Layer 3 of a small transformer language model trained on English Wikipedia (14 layers, counted from 0, width 128).
Take only the direct path to the model's output, skipping the later layers: a vector added to the residual stream pushes a token's score in proportion to its dot product with that token's output vector.

Output vectors of the tokens that the questions are about. A number n stands for n times 0.016.
"win": -43 -31 44 -12 -2 14 14 -1 -38 -17 40 -31 47 -44 6 24 -20 -1 -3 -6 -25 17 -3 23 -4 -24 -26 -19 -1 -24 26 8 -19 6 -5 36 -22 18 -9 -40 52 -15 -4 -22 5 -15 -45 -15 -9 11 13 3 -24 -13 -4 -10 22 -53 4 -11 24 -8 44 0 25 -14 56 13 -39 27 7 -35 0 -6 34 -1 -27 -12 -8 50 -1 15 -20 8 -13 27 1 -21 -28 18 37 29 -11 -27 -23 21 -62 -22 -36 -29 23 -2 -25 1 -9 25 -30 2 28 1 51 -6 -23 -9 -24 0 1 -2 -9 29 54 24 48 9 18 -47 24 -59
"ural": -11 -49 5 -47 -14 2 -37 -8 -1 -12 -27 29 36 -53 -2 -34 9 34 -19 -8 -35 -6 -8 43 -15 38 11 39 12 -10 -4 -18 -2 36 3 9 -10 38 9 -9 15 38 29 -7 -36 19 -34 -37 -10 14 -1 -33 2 45 18 42 30 16 12 45 8 -16 0 1 4 -44 -37 26 -28 -11 -3 4 0 11 10 -21 15 26 -35 -15 -11 -15 14 29 10 -12 -10 31 31 -2 -2 8 -15 -16 -2 5 -20 18 -58 -36 24 24 -6 4 -30 -16 -18 -18 28 -23 -21 20 14 1 -43 0 5 20 -9 -24 37 29 -34 -5 -2 -35 -33 8
"in": 28 11 -1 3 -8 -21 -2 10 -11 -14 1 -13 5 -28 -8 9 -5 -5 1 34 -9 -2 -19 17 15 -41 40 -31 23 -23 -23 33 -23 -26 -8 14 12 4 12 -13 16 -8 -15 -6 14 -33 10 -3 33 -5 47 -21 10 -35 -4 11 9 -13 18 -15 33 29 1 0 7 -24 -20 -4 15 -30 -15 -32 -1 20 3 -21 14 8 1 -11 -10 -18 -19 -12 -3 0 39 16 -19 -5 -6 9 -14 -2 29 9 -15 11 -18 14 -14 -38 1 -15 8 4 14 8 13 -5 27 -19 4 19 -7 0 -17 7 26 10 -24 5 8 -32 7 -9 -12 2
"ican": 32 13 16 -59 18 15 31 -8 -22 -8 -16 30 47 -53 56 -5 55 9 -40 -42 -16 15 -19 62 -18 1 24 -20 19 -11 -15 -13 45 30 51 35 -48 29 -25 -24 18 -47 -12 38 6 2 -28 36 -27 -7 38 28 -48 21 -7 18 24 -48 17 49 4 -10 44 2 4 -15 14 -15 -16 -17 49 36 17 18 -1 -16 13 31 17 8 9 65 -2 47 -41 6 -3 6 60 -1 94 -50 2 -21 -34 7 16 25 7 -4 37 42 -31 32 10 9 0 -69 6 -23 -10 -35 -11 -4 20 0 40 -33 -16 -3 55 -22 21 23 23 -2 -4 -24
" listed": -28 16 33 -14 -7 21 3 -18 25 12 -8 11 17 -11 20 15 -16 29 -8 27 10 8 -36 27 18 7 -45 -3 -18 -53 27 -46 3 11 36 3 -37 27 2 6 17 2 -1 30 -26 24 -27 -10 12 18 1 30 -17 24 8 -1 38 -10 -36 12 -1 -32 5 0 -7 -6 18 41 -10 -11 -6 4 26 -57 13 -3 -15 20 -5 1 5 7 14 -20 -31 16 1 -5 38 20 36 53 -29 -50 -17 -13 -35 -19 -15 -60 25 -7 -17 -25 -3 7 -37 -12 26 27 6 1 -36 -15 33 0 28 5 6 -3 27 -1 35 15 -19 -3 -14 13
"th": -9 16 -5 14 -29 0 -24 -5 -26 -4 -18 -26 -6 -11 -3 23 -18 30 -1 -34 39 12 -20 -28 15 2 12 -36 -6 8 -25 10 11 -12 9 54 15 -36 20 8 -31 -9 -39 -11 -9 20 14 -29 -30 -14 23 -5 2 -14 9 -2 -16 -27 34 -19 -6 -8 42 0 29 1 0 -2 -23 -8 -28 27 3 -42 -26 55 10 -14 16 -2 26 26 -12 -17 15 12 22 17 -9 -5 50 -36 -21 -5 1 3 -42 0 43 38 7 -26 -15 52 23 -5 -14 10 -21 -33 -1 -1 -3 18 42 0 -5 17 -12 -7 -3 13 -1 35 -52 -21 9 -69
" term": 3 4 -25 7 -15 3 13 -20 17 35 16 19 35 6 32 -30 26 24 -1 -10 -1 0 4 -3 -14 41 33 33 -16 -21 -7 -32 1 13 26 3 -4 10 -50 -4 0 18 11 -7 -31 -3 3 -19 -15 10 -10 23 -35 -6 1 25 23 7 -24 -22 -2 -30 -3 2 -8 -22 10 30 -11 19 10 28 -13 -42 -10 16 5 10 -11 -4 -10 16 0 12 -20 1 14 13 -1 -16 39 23 1 -25 -26 18 4 20 -14 -24 29 -5 2 -9 -19 20 -3 -31 11 -13 -13 2 31 -11 2 0 -7 6 -20 -24 4 -1 -1 15 14 -2 -18 15
"ing": 27 29 -15 26 10 -26 54 7 -4 -21 -15 8 50 -16 26 23 -40 -15 -20 26 -18 -12 27 10 -7 50 1 -16 13 7 -25 19 -42 -21 -6 39 6 31 -23 -14 -12 37 -1 -25 32 -4 20 -6 -29 4 -29 -29 38 -13 -7 16 -22 3 -17 -1 27 22 -5 -1 -20 -29 -28 4 4 -21 2 -20 -21 11 -9 -5 -5 -4 2 0 -19 -18 16 -11 -13 -13 37 24 -21 -8 14 29 4 0 14 6 -1 -10 2 -6 17 3 33 5 2 -15 -18 39 -2 17 -33 12 -8 45 -27 0 -15 -14 1 -18 -12 8 -26 -19 0 -9 -27 9
"-up": -2 -12 21 27 -19 18 0 -7 -15 -10 -38 -6 18 -22 37 4 -27 15 -22 -26 2 -8 -10 18 -25 32 -25 -35 -58 -28 -4 -84 11 -4 -7 51 -3 23 3 14 0 -15 6 20 10 43 -6 -20 -9 18 4 -19 -33 -4 -18 7 9 -44 -3 8 30 10 25 0 -15 -16 14 39 -40 -7 2 20 -56 34 -23 0 7 41 -20 26 -30 30 24 12 -11 11 18 51 -1 -17 7 -13 -20 -67 15 -30 -25 -25 28 33 -18 13 -5 2 12 -7 -38 -25 -21 -13 -33 -21 8 -21 -10 0 20 -38 -5 11 24 -19 -3 -12 18 -2 -18 -17
" time,": -24 -34 16 9 -24 7 52 -26 -3 51 1 -3 20 -4 21 10 -31 33 4 -3 -4 4 -50 17 -34 32 -1 22 -39 -12 1 -65 11 22 -9 41 -15 -15 -11 -32 -13 -26 41 1 -47 15 -19 -69 8 22 10 19 -12 -20 32 49 27 -30 24 0 4 30 4 1 2 -1 8 48 2 17 13 67 -12 -45 -31 8 -7 15 -14 44 -21 3 -12 53 36 19 9 8 45 5 26 36 -14 -22 -21 -28 -28 -13 -7 -26 12 -3 -41 -24 2 -44 1 -57 -18 -5 -12 1 -5 5 -11 0 28 22 -18 -36 25 -57 -18 16 9 -7 -16 12
" ====": 34 -13 22 -1 -10 29 30 -16 6 18 -17 -21 35 -33 45 -1 32 1 -10 -18 -18 16 3 59 -11 -1 -9 27 1 -55 52 -39 11 24 14 11 -17 2 10 -34 1 -30 -8 11 6 21 -1 -7 -15 27 -17 15 14 2 20 8 11 -60 4 -27 -5 8 -16 2 31 -32 23 19 -34 30 -8 17 -3 -69 -40 -2 -21 -26 -10 -19 -9 4 -3 28 31 22 -13 -39 40 -45 57 9 -11 -19 9 -12 -12 -19 45 24 22 36 -32 -33 -1 36 -88 -60 11 21 -6 -44 -39 16 -42 0 1 -1 -55 -4 13 -10 25 -44 -4 10 -3 -22
"pe": -35 -10 35 -7 10 3 33 -3 48 -26 12 10 14 -45 15 23 2 22 -15 -28 23 8 -40 30 -13 5 20 8 -27 -48 -2 -19 1 22 -27 30 24 -9 -4 9 5 30 -23 -4 -4 1 21 20 -59 3 45 -17 26 -1 7 1 10 2 44 -10 40 4 -9 1 31 -8 27 41 -60 4 33 16 11 -25 -22 20 27 -4 -15 -15 1 1 -27 53 -6 18 -3 9 21 28 2 7 33 1 19 7 -2 -30 -15 -7 -19 3 -16 -23 -16 4 -16 -26 47 -8 -22 31 -56 -22 -46 0 -10 8 12 3 -13 -41 3 -45 -28 -8 -3 -29
"v": -21 39 21 -16 0 -5 -6 10 -7 3 9 5 27 -23 12 -14 24 23 -2 -14 6 10 -20 5 2 -26 39 -11 13 1 -6 17 1 1 -27 26 -7 -19 11 5 -15 -25 21 -10 3 8 -19 -6 -12 1 1 -10 -7 3 38 18 -30 26 -10 -22 35 -24 15 0 -2 -15 44 2 -21 9 18 -2 12 -13 -1 -16 14 -1 0 -17 18 26 -14 -24 36 2 17 -12 25 5 5 32 32 16 46 38 20 -5 -21 10 -29 -2 11 -29 11 -34 0 34 -1 17 15 -8 7 33 12 0 -18 -3 21 -22 7 -5 38 -22 -29 -2 9 5
"000": -14 7 20 10 -6 2 -7 -28 19 8 -13 -12 -8 -22 28 15 22 54 -19 40 25 13 -1 36 -3 -16 -5 1 -27 -7 34 -68 -5 13 -3 42 -37 -6 4 -27 -11 -44 21 -7 3 -8 -67 -27 -39 20 -2 28 -21 53 -65 11 10 29 34 4 -32 3 -54 0 43 8 5 62 -35 -28 -23 28 -13 2 -19 -25 -11 56 -3 16 -17 -26 1 2 -1 2 -4 -50 -13 16 6 -14 27 -25 -1 46 -27 12 -17 -4 -40 -2 -20 16 7 -17 -50 15 40 12 8 -18 -8 -2 13 0 13 -37 -20 -10 15 -11 22 -33 14 2 14 -47
"ree": 17 -15 2 11 -20 15 27 -2 -41 -12 3 9 35 -38 -9 4 -9 33 -16 0 51 21 -41 13 -2 23 -13 -21 29 -22 -5 5 -28 12 17 49 -20 46 0 -17 -27 -6 -16 -2 -2 33 -48 -2 32 -15 -3 17 -32 15 -12 44 42 -18 -13 -25 4 -13 -11 3 5 -57 8 -26 -5 6 4 17 -51 31 -21 -14 7 -30 -16 16 56 23 -3 -20 -13 -5 -36 -8 -22 28 -17 25 -22 -27 -11 17 -20 -6 -20 3 -11 -17 -53 7 -15 -6 6 -7 -5 -27 -3 -23 -27 6 9 0 -10 -2 -16 7 14 37 13 11 -2 -19 -3 -11
" and": 37 24 -1 17 -12 -16 -11 9 18 -5 -1 -17 -9 18 11 3 -4 -9 -4 6 23 -20 22 13 17 25 -6 -26 -6 9 -10 11 -22 4 -16 -32 -4 -22 23 -3 -7 13 19 9 21 11 18 19 -29 15 -25 0 18 2 7 13 18 -21 -12 -8 -8 1 -6 -1 -1 27 -6 0 20 0 20 -12 -20 -17 28 -6 16 0 -1 1 -9 -15 -34 6 -14 -24 12 -17 -6 21 -6 23 11 -6 32 -17 26 21 8 4 -26 -11 9 -9 13 -4 20 4 -15 2 6 -4 22 -15 8 0 -14 18 -3 11 30 -31 -11 -6 -18 9 19 24
"icular": -3 26 63 -30 -35 16 19 -7 -34 14 -20 -6 10 -50 15 4 2 -2 -8 -7 1 -2 -45 31 -9 68 -25 23 -27 -55 39 -37 29 54 22 65 -9 -37 19 9 19 -48 11 7 -5 -24 -17 -22 -20 16 22 -1 -11 7 1 44 3 -11 5 25 -2 13 1 1 -8 -47 36 19 -7 24 61 15 -49 -15 8 -54 -23 61 -31 20 -32 -8 10 24 17 46 5 16 2 7 26 33 -35 -19 13 15 -49 -13 -36 -9 40 -12 6 -40 -45 6 -6 -56 11 -20 -34 -59 -39 -36 16 0 0 -27 -26 19 20 11 13 36 18 -28 20 -23
"ico": 57 -7 42 -15 -5 -9 -13 0 1 -12 8 20 49 -57 38 12 13 -21 1 12 -30 5 15 41 -12 -7 -3 7 27 -14 26 -15 31 30 44 10 10 14 -18 -31 45 -33 -22 28 -29 34 -21 6 -26 -7 41 13 -15 -1 -4 7 2 -2 37 36 14 14 22 0 8 -41 13 17 -6 -29 50 23 2 10 1 -4 -6 16 11 34 -1 14 23 -1 -17 22 15 51 29 -13 69 -37 -16 -1 -18 -26 -10 -18 -11 5 12 19 -35 8 -2 3 -12 -83 17 8 -28 -14 -35 11 52 0 47 -5 -27 1 5 -18 6 2 29 -11 -27 -10
"ington": -4 21 55 16 -23 19 15 -5 -23 4 15 0 54 -56 32 7 -52 -9 -11 -2 -43 3 -17 72 -15 51 39 59 -14 -2 -19 -28 30 -1 49 61 -61 -16 -32 -21 29 -34 20 -38 9 -37 -39 23 -56 7 -10 -19 -7 -25 24 0 24 -6 13 63 -3 -15 -1 1 30 -12 -8 -9 -37 -38 18 -29 -16 -18 5 -12 -14 4 -17 -1 14 6 -18 -21 -42 5 -15 12 1 26 27 23 9 -28 -16 -12 -40 -21 6 -2 32 -10 44 -15 -24 9 -40 -9 -12 24 -23 -18 12 -6 -33 0 14 -12 -22 14 17 -21 10 -21 15 -24 -19 -49
"lor": -4 -37 35 35 20 11 28 -1 -20 -4 8 -21 64 -36 10 -35 32 6 -5 -13 34 18 -47 19 39 -3 -17 17 -8 -25 48 -5 18 40 31 45 16 46 6 0 20 -36 25 -16 -24 9 -17 -18 -3 7 -20 18 -55 -26 -29 11 14 -6 1 -9 -4 20 3 1 15 -5 -1 21 6 -17 3 34 -40 -2 -3 33 -35 20 -6 30 30 32 49 30 -7 39 14 6 -1 59 62 45 -9 -30 -4 59 -19 -10 10 -32 62 30 15 14 0 7 -44 -33 36 -63 7 18 1 -33 -12 0 3 -7 -12 16 15 28 21 -41 -9 28 3 -39
"igan": 3 -7 22 -3 -32 4 31 -10 -20 -6 24 -20 14 -38 18 -13 -7 6 -12 22 -23 20 -6 12 -16 41 7 25 10 -32 9 -1 20 29 24 64 -12 -13 -45 5 14 -75 20 -12 4 -28 -17 21 5 4 15 25 -34 -9 17 5 31 -43 -26 12 2 18 -8 1 0 -36 -16 -17 7 -28 22 16 -15 -35 -8 -26 -38 41 12 24 -37 12 12 32 -29 -21 20 -7 11 30 51 -1 9 -10 -8 -28 -21 -17 -1 -37 18 15 25 9 -17 28 -45 -29 -23 21 12 -21 15 -24 -4 0 25 -33 -24 34 34 22 45 -4 8 -21 13 -11
" mm": -4 17 -3 -4 1 34 39 -27 7 1 -25 -19 25 -27 18 16 -27 -11 -17 -20 -48 16 -3 25 7 20 -8 35 -64 -36 11 -68 29 39 26 82 3 0 -24 -17 -39 11 22 2 -22 12 -36 -11 -10 11 12 1 -15 24 -20 23 16 -33 45 -27 -10 9 -18 1 -2 19 -18 39 -22 23 15 30 10 -7 14 11 -3 36 1 12 13 -2 -14 26 4 3 -17 -18 24 -17 0 -2 25 -26 -20 25 -24 35 -17 5 25 2 -22 14 17 51 -10 -58 11 -24 2 -5 -8 -57 -43 0 9 -13 15 37 7 -6 -18 -27 14 4 0 11
"ocrat": 23 -25 26 -45 -16 16 -2 -18 -16 16 -8 31 -2 -41 44 -31 40 6 -21 12 3 5 -29 4 6 -6 -1 -7 -36 -49 -7 -37 14 14 -1 79 -30 35 -30 9 26 -22 5 -10 -63 -21 -44 -21 -25 4 76 -6 -34 -12 -27 49 -20 8 -18 26 11 -3 13 2 -1 -48 -21 -17 -23 13 53 -35 -33 -20 1 -7 -13 -2 -25 -4 6 13 -27 31 -59 16 19 19 20 4 53 -17 -10 1 -22 34 -5 -23 19 -39 15 5 -23 -17 -17 -18 -37 -60 2 -25 -12 22 -7 -34 -27 1 -1 -11 34 -16 49 -32 5 -13 18 -3 -21 -11
"ult": -33 -12 -10 16 -7 11 1 3 11 5 15 70 8 -36 21 -54 28 -10 -2 -14 21 27 -19 42 32 38 -32 22 -66 -22 4 0 20 -8 21 30 1 12 8 0 0 -17 17 4 0 35 -12 -22 -6 12 38 -12 6 59 6 45 -33 -2 47 -16 -11 -32 6 2 -18 -28 16 6 -30 14 8 26 -20 4 1 4 -27 42 -14 -27 17 -15 45 42 -33 13 42 9 -32 6 18 39 -32 0 5 -2 -6 50 -5 7 -21 6 -2 -54 -15 -9 -13 -37 -8 -8 -39 -31 -14 3 -17 0 -14 -3 3 -8 28 -25 0 -43 10 32 -33 -16
" who": 18 19 20 -12 -34 -12 7 -5 9 29 -8 38 43 3 22 -10 0 -24 2 6 -16 -1 7 12 2 26 -38 -3 -25 -37 33 -45 11 -9 -16 -3 -12 -10 -14 22 -21 10 4 26 -16 20 -14 -12 -26 4 6 -13 9 36 12 2 -8 -57 41 16 16 19 5 -1 8 -22 8 20 12 4 15 -10 -11 -41 15 -5 6 -13 -9 4 15 -16 -35 10 -8 -27 13 20 6 37 17 -1 13 -41 14 8 -8 1 10 -37 -16 -16 -7 9 -2 3 38 -32 1 -25 -2 -12 -11 -9 32 0 6 -2 1 20 13 -1 24 -16 -35 22 -16 22
"ents": 21 11 14 -24 13 13 -7 -6 -15 12 10 5 -32 -55 18 -13 -9 14 -25 15 -13 9 29 10 -5 -23 60 10 -20 -21 26 -14 58 23 47 48 -14 -1 -44 -26 30 5 33 13 -46 24 8 0 -16 15 -33 -5 23 -2 -32 24 45 -1 33 -9 17 19 -40 2 -5 -49 -2 7 -34 37 3 50 -14 24 -13 -6 -15 -26 -19 20 30 -34 26 31 19 43 26 49 -23 -12 60 49 -1 -22 -8 31 -7 21 9 -29 32 -18 2 24 -2 23 -44 15 15 6 15 -17 -5 -19 -49 0 -18 32 14 -38 32 24 62 -7 -40 5 -9 -7
"eter": -26 29 22 32 -1 -1 -44 -8 -5 23 -17 68 34 -35 -12 37 16 -41 -23 -5 -28 13 -31 9 9 18 14 -11 -30 13 27 11 38 -16 35 61 -23 -16 1 7 2 -16 37 23 -21 -33 -27 -32 -19 19 19 -35 14 -15 7 55 -14 -23 4 9 20 -17 40 3 -7 -5 -7 20 -30 16 -4 56 -53 11 0 -33 -30 17 -39 0 -8 -20 10 -2 -23 51 6 3 -11 12 26 -19 9 -19 8 33 -9 10 8 17 11 40 -12 -1 -1 51 -42 -34 19 -34 -24 -2 -32 -46 -16 0 1 -25 8 4 -15 -36 7 -9 2 -17 -14 -32

Each question shows what one neuron of this layer's MLP adds at an activation of 1. A number n stands for n times 0.0039.

n273: 1 12 29 -14 21 -12 -17 -31 5 7 -11 29 -6 -63 9 4 -31 -11 63 -7 7 22 -10 -25 -29 -37 35 6 -14 14 -24 3 38 -1 -4 -26 -5 25 -9 -23 -19 -39 6 -24 -2 -20 6 -36 -5 -9 34 -19 -15 -10 17 48 -11 -22 -10 18 33 7 -3 -17 33 23 13 23 -25 -6 31 -3 -8 34 13 -7 3 7 -24 -10 -21 29 -14 2 -17 -20 16 -22 15 12 8 12 11 15 17 -7 -17 -10 20 10 17 1 -23 9 -50 -16 -6 37 -11 -9 -12 -42 -1 6 -20 61 -26 12 -8 12 -20 12 39 20 -63 -10 6 6
Which of these tokens does it push up most? "v"

n197: 20 0 -18 21 -4 -37 -4 18 -24 9 15 25 1 -4 -14 -7 -4 29 -31 3 -25 -69 23 -26 -5 7 11 18 2 8 -6 -7 -29 5 7 -32 -40 -16 -20 -35 5 0 17 17 13 -19 -6 16 19 -63 -5 -12 -27 -16 -11 24 8 10 21 13 -8 32 -4 20 -11 -8 27 -20 10 38 -6 28 48 -23 22 18 27 2 13 -22 13 -15 -46 4 -20 -6 2 30 12 1 -15 19 -7 -9 52 -12 -13 -4 -1 29 -2 -2 -44 -15 -11 -1 -24 19 21 -31 0 -1 -21 -16 -15 3 1 28 34 -1 27 -8 22 -4 -11 10 -7 -7
Which of these tokens does it push down most? "lor"

n377: 16 -9 -21 8 18 -11 -19 -35 -19 -47 -17 -12 -10 -7 -17 14 -3 25 -45 13 27 25 -11 6 17 -40 -1 -28 -7 1 -18 -11 -23 -7 4 -61 -8 11 11 -30 13 21 -37 -3 21 -27 27 -4 0 0 3 12 9 -5 6 -12 -54 -17 -10 -1 18 -14 -9 -1 -7 -8 -19 -11 -26 -57 -26 -11 -21 -20 1 -1 -24 -13 -28 15 29 27 4 -14 22 -2 13 27 31 -6 19 -10 2 -12 31 -2 23 -47 -19 -23 -10 16 -5 4 11 1 -28 -9 9 32 4 -19 9 19 20 -18 3 -17 29 -9 1 -13 31 -33 -3 6 10 33
Which of these tokens does it push up most? "in"

n378: 31 -38 -17 8 24 -1 5 1 -12 12 -6 -14 -24 3 36 3 6 -21 22 12 -9 -10 18 5 5 21 -5 21 -3 2 -20 1 -27 12 1 31 -4 -20 27 -32 25 36 -33 25 5 -23 -27 -9 -1 4 14 -3 -29 -23 3 -23 25 23 6 11 -42 -19 8 -15 4 -19 3 -13 -12 20 -11 18 -12 1 10 -14 -13 4 61 8 -24 31 -17 -10 -23 44 -37 22 21 8 31 22 11 -11 -26 40 -19 -22 -7 -40 -17 1 -31 7 -27 -39 -56 28 -15 4 18 2 7 -23 25 7 -25 -18 15 -12 36 3 -11 -15 -3 6 -28 -12
Which two tokens does it push up most, strongest first? "ocrat", "win"

n180: -4 8 19 -27 -9 -21 17 -9 4 -7 18 13 -30 14 6 0 35 -3 -59 8 -8 -6 -1 2 21 11 -11 0 12 -11 -5 9 16 16 -13 -8 36 6 20 8 -32 -11 11 1 6 2 -24 -14 -14 -6 -7 1 -3 4 55 -12 39 -12 8 20 7 26 -44 23 -10 -7 18 37 5 31 2 -3 1 -27 4 -5 5 -25 -7 6 17 34 -7 1 5 11 -22 12 34 -24 -19 -31 7 28 -24 -41 1 -3 -4 -39 -26 -38 44 -57 12 35 11 -30 24 -45 -18 -2 40 -21 33 29 -1 17 -1 -13 20 -6 7 -37 9 -6 -29 -20
Which of these tokens does it push down most? "ing"

n86: 28 -10 -38 36 -27 -21 -7 -52 -2 -15 -21 12 5 22 -13 1 -12 1 -2 -5 -10 51 -9 -6 -4 5 -34 16 17 5 30 -7 1 -10 2 -8 15 46 -28 29 9 41 13 12 -10 -35 10 27 -22 -38 22 5 -6 -45 19 -23 -15 -18 1 -10 -33 -13 9 38 18 -27 -12 2 19 -29 -28 20 -24 15 37 10 9 -17 -57 28 2 -10 -18 0 -22 23 -7 14 30 -26 22 -26 -17 -20 -21 26 3 21 4 -15 3 -11 -22 19 11 -13 16 -14 -25 -2 -20 -6 -14 -6 22 -6 -25 -22 -23 5 9 -14 -34 -22 1 -4 13 -16
Which of these tokens does it push down most? "v"

n308: -10 26 0 -14 -25 -19 7 -9 -49 0 3 -1 -32 -39 23 -15 11 10 -49 9 -4 -2 -4 7 -45 -8 5 5 -5 -7 27 26 34 34 3 -18 2 -19 -8 7 9 -29 16 6 27 13 -15 -1 -1 -27 -21 28 -1 16 23 -5 -15 4 26 -9 20 29 14 14 4 2 9 -14 -1 -32 22 22 -20 6 1 -9 -4 33 26 3 4 12 20 -7 -14 15 24 4 -28 32 -35 29 -12 9 -2 -3 22 -6 4 2 -25 -14 16 7 -13 47 -23 -17 -24 17 17 -28 -2 -6 -19 -53 6 -6 -8 4 45 -25 -1 1 3 -1 0 13
Which two tokens does it push up most, strongest first? "igan", "icular"

n3: 33 -31 6 1 44 11 6 -12 -9 16 -2 41 -3 56 -35 -4 42 1 11 -24 -5 -10 35 19 45 -16 -15 11 0 -9 19 -10 7 9 4 32 -17 13 26 -14 -12 0 -11 6 7 2 4 -31 4 -22 -23 -7 -18 -6 -8 18 24 26 41 29 -25 -21 16 -21 32 23 -47 -19 7 8 -10 13 8 9 -13 -31 34 3 5 -7 -10 20 4 -35 9 -22 16 63 -17 29 26 23 22 12 6 17 -20 20 -5 -3 -1 -22 9 -1 27 8 -4 5 10 -37 -16 -8 -20 -1 -34 43 29 39 -24 27 -29 -17 15 -16 13 -17 -5 -1
Which of these tokens does it push up most? "lor"

n95: -18 -18 7 5 4 5 -2 -23 -1 1 -13 22 25 26 -11 53 44 -12 -22 -13 25 2 29 -16 9 8 9 17 -20 32 17 -1 58 2 -16 9 0 -18 -34 -12 7 9 -22 -17 -29 26 -26 17 -7 -9 6 -4 6 -3 -9 44 11 42 6 11 31 -49 11 18 -4 20 3 24 -21 13 -35 12 40 30 -14 -27 6 21 9 -4 -39 13 8 -27 20 3 -37 -9 1 -28 -28 0 -20 -22 -22 -10 -6 -3 27 19 -28 -23 -6 -7 -29 24 -12 -13 -38 -2 -34 -16 41 15 13 1 -37 -30 14 0 30 32 -38 -6 3 -28 -17 -47
Which of these tokens does it push up most? "eter"

n351: 23 4 -29 8 -27 6 51 20 -12 26 -2 20 37 -34 -6 8 16 -32 3 14 7 -21 -1 -13 -44 10 -7 -1 -14 -19 2 -12 32 -45 -16 2 -30 -8 -17 -8 11 16 4 -13 -2 -3 -3 -1 5 -12 6 9 -26 5 4 9 7 -45 14 30 -8 -27 -34 -24 19 -29 -14 -5 2 3 -13 21 17 55 -7 -7 -17 3 -15 6 8 9 -11 15 3 26 -17 -9 6 1 4 -34 -7 -33 34 1 -29 -49 9 -2 18 20 -2 9 -21 -31 22 2 -23 -8 -6 -38 -1 8 31 -3 15 -31 -18 20 31 -10 -18 -4 -23 -2 -41 12
Which of these tokens does it push up most? "ican"

n173: 23 -3 -54 18 34 -22 -44 3 10 -19 -5 -9 -25 11 2 11 10 -19 41 18 -21 3 32 18 -18 -7 -15 -9 -12 -4 -31 -5 48 14 11 -15 -4 -23 35 -15 28 21 17 14 7 -15 5 13 -17 11 -11 37 4 -8 13 -33 -31 -22 16 -17 -14 -6 -40 16 14 -9 -20 -11 -21 -3 -3 16 -19 -29 10 -22 -16 33 -17 14 2 -26 -6 -39 -2 -5 10 -7 13 28 17 5 29 -6 18 18 17 26 1 8 -27 -6 -23 -17 35 -44 12 12 -25 -30 23 5 -20 -18 -9 -41 -11 -10 3 24 -40 -13 -9 -6 -11 23 23 14
Which two tokens does it push up most, strongest first? " and", "000"

n369: 3 21 -15 -7 -8 6 -5 49 -11 4 24 -20 3 13 1 -10 -16 2 1 -5 -18 -29 47 -36 -17 8 -16 12 -5 24 41 20 -28 23 17 21 -16 -2 6 -46 -4 -3 29 -13 27 14 -27 6 -16 37 16 20 -1 -15 31 -25 34 42 1 -28 35 -16 -15 25 19 -11 -10 -9 24 -6 -46 -10 3 31 20 21 3 -23 -27 8 48 14 -1 -4 -20 5 -37 5 1 -34 31 0 17 6 -2 -46 -14 -43 6 -6 1 4 5 -1 7 4 -20 4 30 27 11 -11 -10 6 16 33 15 -31 41 -18 36 20 31 14 -38 -7 -11 -10
Which three tokens does it push up most, strongest first? "win", "ents", "ington"

n216: 17 0 10 25 -8 10 6 -21 24 15 -23 -20 -49 -30 24 28 -3 6 -27 -11 -16 16 11 2 -3 -31 -30 -4 7 22 8 -37 34 -18 5 29 21 -2 19 -18 -20 22 -10 11 -13 15 -14 16 -10 30 -11 5 25 15 16 21 -22 -14 3 27 2 5 -24 4 42 33 -15 24 28 -26 46 19 27 -23 15 5 -25 10 21 -7 30 -26 29 -18 -21 -3 -27 -1 25 -25 -23 -27 -12 13 -14 -5 21 39 4 13 -6 11 -24 -8 4 9 44 20 30 -14 -30 -19 -2 15 11 -27 2 12 -3 -13 0 4 -19 13 -6 -3 9 -18
Which three tokens does it push up most, strongest first? " mm", "000", "ico"

n85: -5 15 14 -19 17 20 10 6 -16 11 -17 -11 10 20 1 -28 -9 8 13 -3 10 -3 23 9 20 10 -35 27 29 6 8 -5 42 -50 -13 -12 -19 -17 -8 -5 -28 -13 -5 13 -25 26 -1 -7 -18 -61 -17 -23 9 5 -22 -2 1 7 26 3 -16 -2 1 -21 -9 21 12 -9 -10 52 -19 34 -1 6 23 55 -27 -13 13 -13 -6 11 -17 6 9 10 -1 40 6 13 -42 25 -20 25 -21 10 -19 -6 11 22 1 -9 -58 -23 -25 46 -5 12 -17 25 17 25 -5 -2 6 -19 -15 1 10 -21 -7 11 -12 -4 -3 -41 -6 -6
Which of these tokens does it push down most? "igan"

n279: -11 -15 11 22 -5 6 16 15 9 -20 3 7 32 3 22 -5 20 7 46 11 -2 -2 -2 -11 -15 -15 12 18 5 31 23 -15 17 14 -27 17 -5 -29 -11 21 29 26 -44 -12 28 3 5 0 -14 3 1 -33 13 1 19 -5 8 -23 17 19 -22 15 -12 -51 35 11 -15 24 -17 7 -30 -23 10 14 -22 -15 23 -27 -17 -26 14 -3 4 26 -17 -36 -4 7 -38 -10 -2 -12 -13 35 49 4 2 -11 37 0 10 18 -18 15 8 21 -15 1 21 24 25 3 -19 -7 0 -54 21 23 -6 -14 -24 -9 -46 -7 3 -19 -30 22
Which of these tokens does it push down most? "icular"

n204: 27 -11 -18 -25 -6 31 -25 10 13 8 -21 -17 -37 44 14 13 27 -7 7 21 -12 -8 17 -3 -30 10 -21 -3 -22 -43 4 -13 -23 2 1 -35 14 -12 32 -2 2 -7 -7 -5 10 48 -34 -61 17 19 9 13 -3 -6 -21 5 1 41 -4 -64 -5 22 -9 -44 23 -17 3 4 -26 -12 7 11 11 -7 -31 14 -33 -18 4 -15 37 -1 3 8 -13 5 -9 9 26 -19 43 -2 -4 4 32 -24 12 -9 -17 -1 6 14 12 15 25 9 -37 -42 -1 -14 -19 5 -3 -6 -37 -13 39 27 3 29 -19 33 -6 -19 -11 5 9 -1
Which of these tokens does it push up most? " ===="

n60: 15 2 11 27 1 -11 -21 53 27 -1 40 22 9 47 29 -28 -23 13 47 35 -2 13 4 6 4 6 -1 1 12 -9 -21 9 -6 2 -14 36 -33 -28 1 -37 -2 14 -29 7 28 -1 -11 23 -1 33 28 12 7 -26 -13 -2 -22 -37 40 -5 11 4 16 -30 -32 -18 7 -15 -29 -29 -9 45 -1 28 -8 0 -16 48 35 -6 -34 -4 -26 -5 23 39 30 28 -8 1 -5 9 -7 3 13 25 -1 -3 -10 -7 3 -10 -27 7 5 13 -41 13 -39 1 -10 10 -22 -14 -22 -29 -4 3 3 -3 -3 9 31 -32 16 -10 13 12
Which of these tokens does it push down most? "ural"